Layer 4 of a small transformer language model trained on English Wikipedia (12 layers, counted from 0, width 64).
A neuron adds its activation times its output weights to the MLP's output. To switch it off is to set its activation to zero at one token and run the rest of the model.
A neuron's activation on a vector x is SiLU(gate . x) times (in . x), where the dot is the dot product.

Input weights of the MLP neurons that the questions are about. A number n stands for (n - 500) times 0.0019.
n87 gate: 654 644 194 589 609 380 763 854 338 512 205 573 530 236 428 596 535 574 308 190 713 392 395 330 529 601 415 503 457 478 494 471 443 748 482 503 623 506 467 630 583 581 467 378 326 501 480 586 437 251 361 410 440 408 356 313 360 453 285 538 566 566 484 777
n101 gate: 432 288 430 322 489 523 434 485 108 426 253 422 493 481 402 627 784 566 480 463 428 480 546 508 477 579 457 317 397 508 733 397 561 189 463 433 474 360 819 383 803 293 517 596 715 648 495 474 451 466 740 388 413 704 824 377 260 600 654 383 374 554 308 457
n103 gate: 685 336 570 461 488 476 468 433 315 514 827 421 515 431 471 626 716 597 255 584 727 388 508 731 608 488 519 293 466 610 722 448 551 468 529 470 200 303 494 524 404 565 324 676 323 600 472 555 639 437 456 545 506 411 388 436 470 572 659 633 658 449 607 303
n110 gate: 483 252 508 705 535 651 436 612 473 472 317 407 569 753 338 694 271 559 161 219 549 439 444 574 423 653 568 363 398 282 480 403 397 538 335 353 705 485 349 294 618 561 606 620 682 584 517 452 563 500 226 599 387 492 317 526 689 430 618 576 510 619 517 365
n126 gate: 397 554 583 304 481 339 446 581 489 763 604 319 407 651 480 416 433 278 664 535 698 633 622 450 450 290 706 701 306 572 846 406 474 581 676 591 649 583 586 321 448 795 635 304 382 613 594 682 561 462 726 828 482 236 560 297 334 642 343 604 547 489 610 516
n87 in: 697 965 537 345 796 386 476 606 551 568 292 447 690 519 806 642 427 448 642 693 420 491 694 611 633 494 623 408 631 624 598 352 435 425 381 589 596 575 350 303 288 566 401 643 622 680 453 220 350 501 552 628 540 700 554 238 565 540 492 332 645 355 452 601
n101 in: 329 453 484 349 590 660 430 379 473 433 375 606 593 573 268 542 584 324 643 517 660 575 192 739 749 577 484 239 464 508 523 560 536 525 489 674 684 339 593 574 602 561 366 466 559 547 550 423 574 287 461 340 626 512 321 433 528 358 479 415 472 603 630 704
n103 in: 571 294 349 574 465 477 625 587 578 341 390 365 442 626 492 575 471 459 376 577 506 662 385 608 282 541 778 591 525 469 217 427 276 691 441 285 195 578 367 606 620 570 492 625 292 621 454 430 404 405 556 385 541 219 402 691 505 350 722 244 582 746 552 408
n110 in: 402 601 623 350 506 300 548 341 493 254 601 326 522 513 234 540 623 468 511 351 379 467 600 340 518 738 475 653 677 366 441 735 358 496 660 696 498 723 265 753 349 494 366 510 667 402 362 588 480 765 381 559 308 593 395 724 469 523 374 293 695 201 320 310
n126 in: 737 359 593 365 310 263 423 580 735 698 338 360 213 717 489 608 321 505 629 469 397 563 502 455 366 278 629 453 430 626 469 350 374 516 669 611 685 414 291 526 433 824 389 407 588 283 598 241 504 371 733 520 453 325 447 422 463 714 484 460 592 613 422 685

Output weights of the MLP neurons that the questions are about. A number n stands for (n - 500) times 0.0011.
n87: 568 519 483 443 431 401 470 454 238 759 572 633 453 320 429 119 616 450 634 587 892 672 637 527 294 505 752 510 649 471 516 190 810 555 472 403 568 611 409 385 627 446 457 417 421 444 392 485 672 490 407 695 663 793 422 314 709 719 241 393 624 505 214 592
n101: 572 676 375 386 552 301 549 618 764 612 515 430 544 629 333 317 498 297 493 322 361 458 605 479 834 126 641 734 420 600 516 457 563 296 287 694 470 637 470 798 529 459 730 671 361 347 558 585 518 480 320 443 484 536 334 428 559 485 609 511 500 360 290 328
n103: 496 515 391 453 674 622 417 430 565 451 478 538 328 727 439 296 525 613 515 427 490 640 415 425 437 585 251 245 440 526 550 609 538 554 564 591 662 434 636 470 621 189 702 352 498 548 657 560 695 331 442 533 343 575 772 471 638 160 524 480 262 594 135 270
n110: 556 339 496 445 578 597 642 621 300 727 498 356 719 351 412 598 564 689 396 534 553 399 460 618 679 511 570 487 465 385 591 531 873 685 562 603 379 546 652 358 678 208 971 553 441 556 527 421 561 350 391 426 766 500 836 567 531 512 487 495 581 473 621 609
n126: 312 311 416 433 444 544 611 387 566 188 746 531 834 507 389 189 724 697 400 263 719 401 550 374 632 552 654 535 417 415 286 540 378 368 493 398 552 528 707 550 535 561 484 468 414 418 435 597 493 636 408 918 341 495 411 453 244 578 523 543 296 264 796 604

Each question names a token from some text and the token that comes next. It shows the vector x that enters the MLP there. A number n stands for (n - 500) times 0.0067.

Then comes g, the gradient of the next token's log-probability with respect to the MLP's output, scaled to length 1. A neuron's effect is roughly proportional to its activation times (output weights . g). A number n stands for (n - 500) times 0.001.

" ex", then "p"
x: 612 577 471 663 498 534 357 689 664 672 544 468 604 573 762 537 521 429 588 531 406 491 408 620 542 524 306 808 521 437 504 545 482 270 466 529 584 609 725 416 760 510 371 355 563 699 349 630 584 428 605 436 761 300 494 391 622 528 393 445 446 386 671 487
g: 494 182 425 513 496 547 696 586 439 715 718 608 784 626 431 367 501 549 483 682 289 296 281 571 605 356 413 507 492 471 469 500 265 404 390 507 463 432 533 481 418 472 369 292 339 483 523 325 668 665 479 606 620 400 627 658 515 492 378 373 589 381 571 508
Which neuron, switched off, raises the next token's probability most? n126

"amily", then " of"
x: 483 351 333 654 466 741 523 590 337 474 571 555 563 446 659 545 345 280 431 412 333 514 551 203 396 402 402 611 395 546 317 676 399 461 551 640 335 433 534 397 584 437 461 375 540 522 485 351 810 575 449 414 355 440 428 376 461 557 339 350 379 406 407 306
g: 637 539 429 427 577 448 422 710 527 558 559 492 682 423 460 614 438 592 460 534 379 345 376 550 485 568 659 679 580 746 354 498 709 588 636 610 691 437 472 649 650 553 378 363 348 616 544 364 553 812 583 327 444 453 693 537 457 265 569 266 429 295 615 413
Switching off which neuron hurts the next token most? n87

"er", then "in"
x: 351 368 521 661 583 607 307 470 486 632 486 707 596 574 583 431 346 499 459 347 485 500 414 544 651 463 345 713 451 716 352 450 454 464 551 481 562 419 511 344 546 382 261 456 706 309 521 301 699 529 492 561 430 562 429 596 496 318 309 433 600 291 384 251
g: 390 492 412 499 576 466 447 375 452 541 326 457 734 346 629 602 641 544 550 679 763 524 770 651 345 596 516 507 367 436 349 492 592 432 796 550 439 687 701 513 474 249 565 419 384 640 759 471 444 350 457 406 389 567 700 475 443 580 414 606 395 596 575 587
Switching off which neuron hurts the next token most? n110

"red", then "ited"
x: 313 417 589 519 465 703 429 526 561 459 478 574 648 396 649 418 517 430 591 552 650 425 274 486 550 438 407 786 413 524 388 517 528 546 329 729 363 511 571 593 523 379 201 276 491 416 564 527 554 380 430 517 440 344 582 339 633 374 393 410 589 478 473 220
g: 475 485 570 351 421 529 753 394 246 443 545 642 639 328 526 540 448 674 372 604 423 471 316 441 362 544 636 433 528 413 607 784 515 515 448 342 459 469 540 542 326 334 497 339 523 854 550 687 549 520 558 406 488 501 440 512 431 604 670 516 764 377 282 651
Switching off which neuron hurts the next token most? n101

"ot", then "el"
x: 397 483 609 630 442 778 219 545 449 460 582 661 447 353 595 416 583 401 562 446 541 329 597 713 413 627 259 677 246 501 370 551 544 436 450 612 493 582 368 442 588 367 245 374 567 594 557 279 590 579 621 523 381 405 423 428 624 563 371 562 568 454 409 441
g: 569 445 450 531 418 670 332 471 473 468 487 682 448 471 214 413 525 489 440 622 607 624 722 572 507 530 452 442 550 358 446 363 726 255 326 528 420 430 619 852 517 613 440 471 393 512 665 561 330 633 585 314 586 536 186 468 480 556 445 514 273 331 597 501
Switching off which neuron hurts the next token most? n126

"es", then " not"
x: 362 293 332 526 561 493 402 676 598 643 736 506 611 481 611 625 387 470 572 505 435 382 411 392 462 450 539 553 449 495 284 531 365 547 358 507 470 413 588 357 491 432 322 604 520 713 264 399 729 573 340 575 452 179 427 519 621 574 453 318 569 459 615 297
g: 366 726 446 512 644 456 339 497 360 510 677 428 619 431 444 513 494 458 392 401 553 491 261 443 353 364 635 227 546 506 807 490 401 517 331 517 561 311 569 624 531 412 667 664 603 731 630 427 497 525 443 496 388 406 432 650 420 341 544 543 368 666 673 773
Switching off which neuron hurts the next token most? n103

" m", then "er"
x: 253 448 370 561 508 630 644 518 631 309 511 447 512 442 842 563 707 660 570 380 483 439 485 598 501 608 377 625 510 447 371 516 192 509 492 544 485 523 578 492 578 513 336 423 462 480 484 585 516 510 467 276 426 381 723 468 604 430 328 504 510 282 332 484
g: 465 399 899 545 266 569 575 518 567 526 680 423 644 558 309 378 733 309 636 533 569 313 727 600 467 490 608 344 489 502 261 295 420 446 402 474 623 585 591 550 409 528 440 439 709 684 467 486 566 576 474 503 682 592 503 487 549 546 494 492 668 297 590 395
Switching off which neuron hurts the next token most? n126

" d", then "op"
x: 381 421 424 474 745 723 401 432 676 394 416 790 662 476 602 587 430 409 489 404 432 358 570 505 525 437 516 641 305 549 385 398 227 392 486 494 572 469 585 322 629 517 383 436 571 528 524 685 318 469 576 448 532 389 512 440 685 353 501 721 485 382 409 388
g: 467 344 424 400 476 542 517 545 382 681 603 314 271 462 586 504 618 834 528 394 468 621 723 589 446 688 276 527 630 379 507 448 584 436 635 484 605 292 438 639 713 660 437 472 578 465 292 575 597 415 446 576 633 437 638 536 487 462 610 418 613 676 299 737
Which neuron, switched off, raises the next token's probability most? n110

"c", then "ell"
x: 374 264 435 398 504 603 455 554 575 545 765 657 580 274 563 487 552 428 661 237 451 406 586 657 613 611 615 512 489 307 445 470 433 444 276 573 414 620 631 421 431 498 273 443 599 613 639 382 625 547 414 426 411 435 526 536 463 390 480 546 576 467 174 470
g: 390 628 660 371 587 541 421 353 542 231 580 492 505 680 669 862 505 494 425 393 323 578 410 536 596 754 451 622 357 365 467 524 485 444 442 399 443 684 499 681 487 604 689 446 411 486 567 696 608 513 431 513 264 378 500 534 458 555 591 402 635 788 647 446
Switching off which neuron hurts the next token most? n126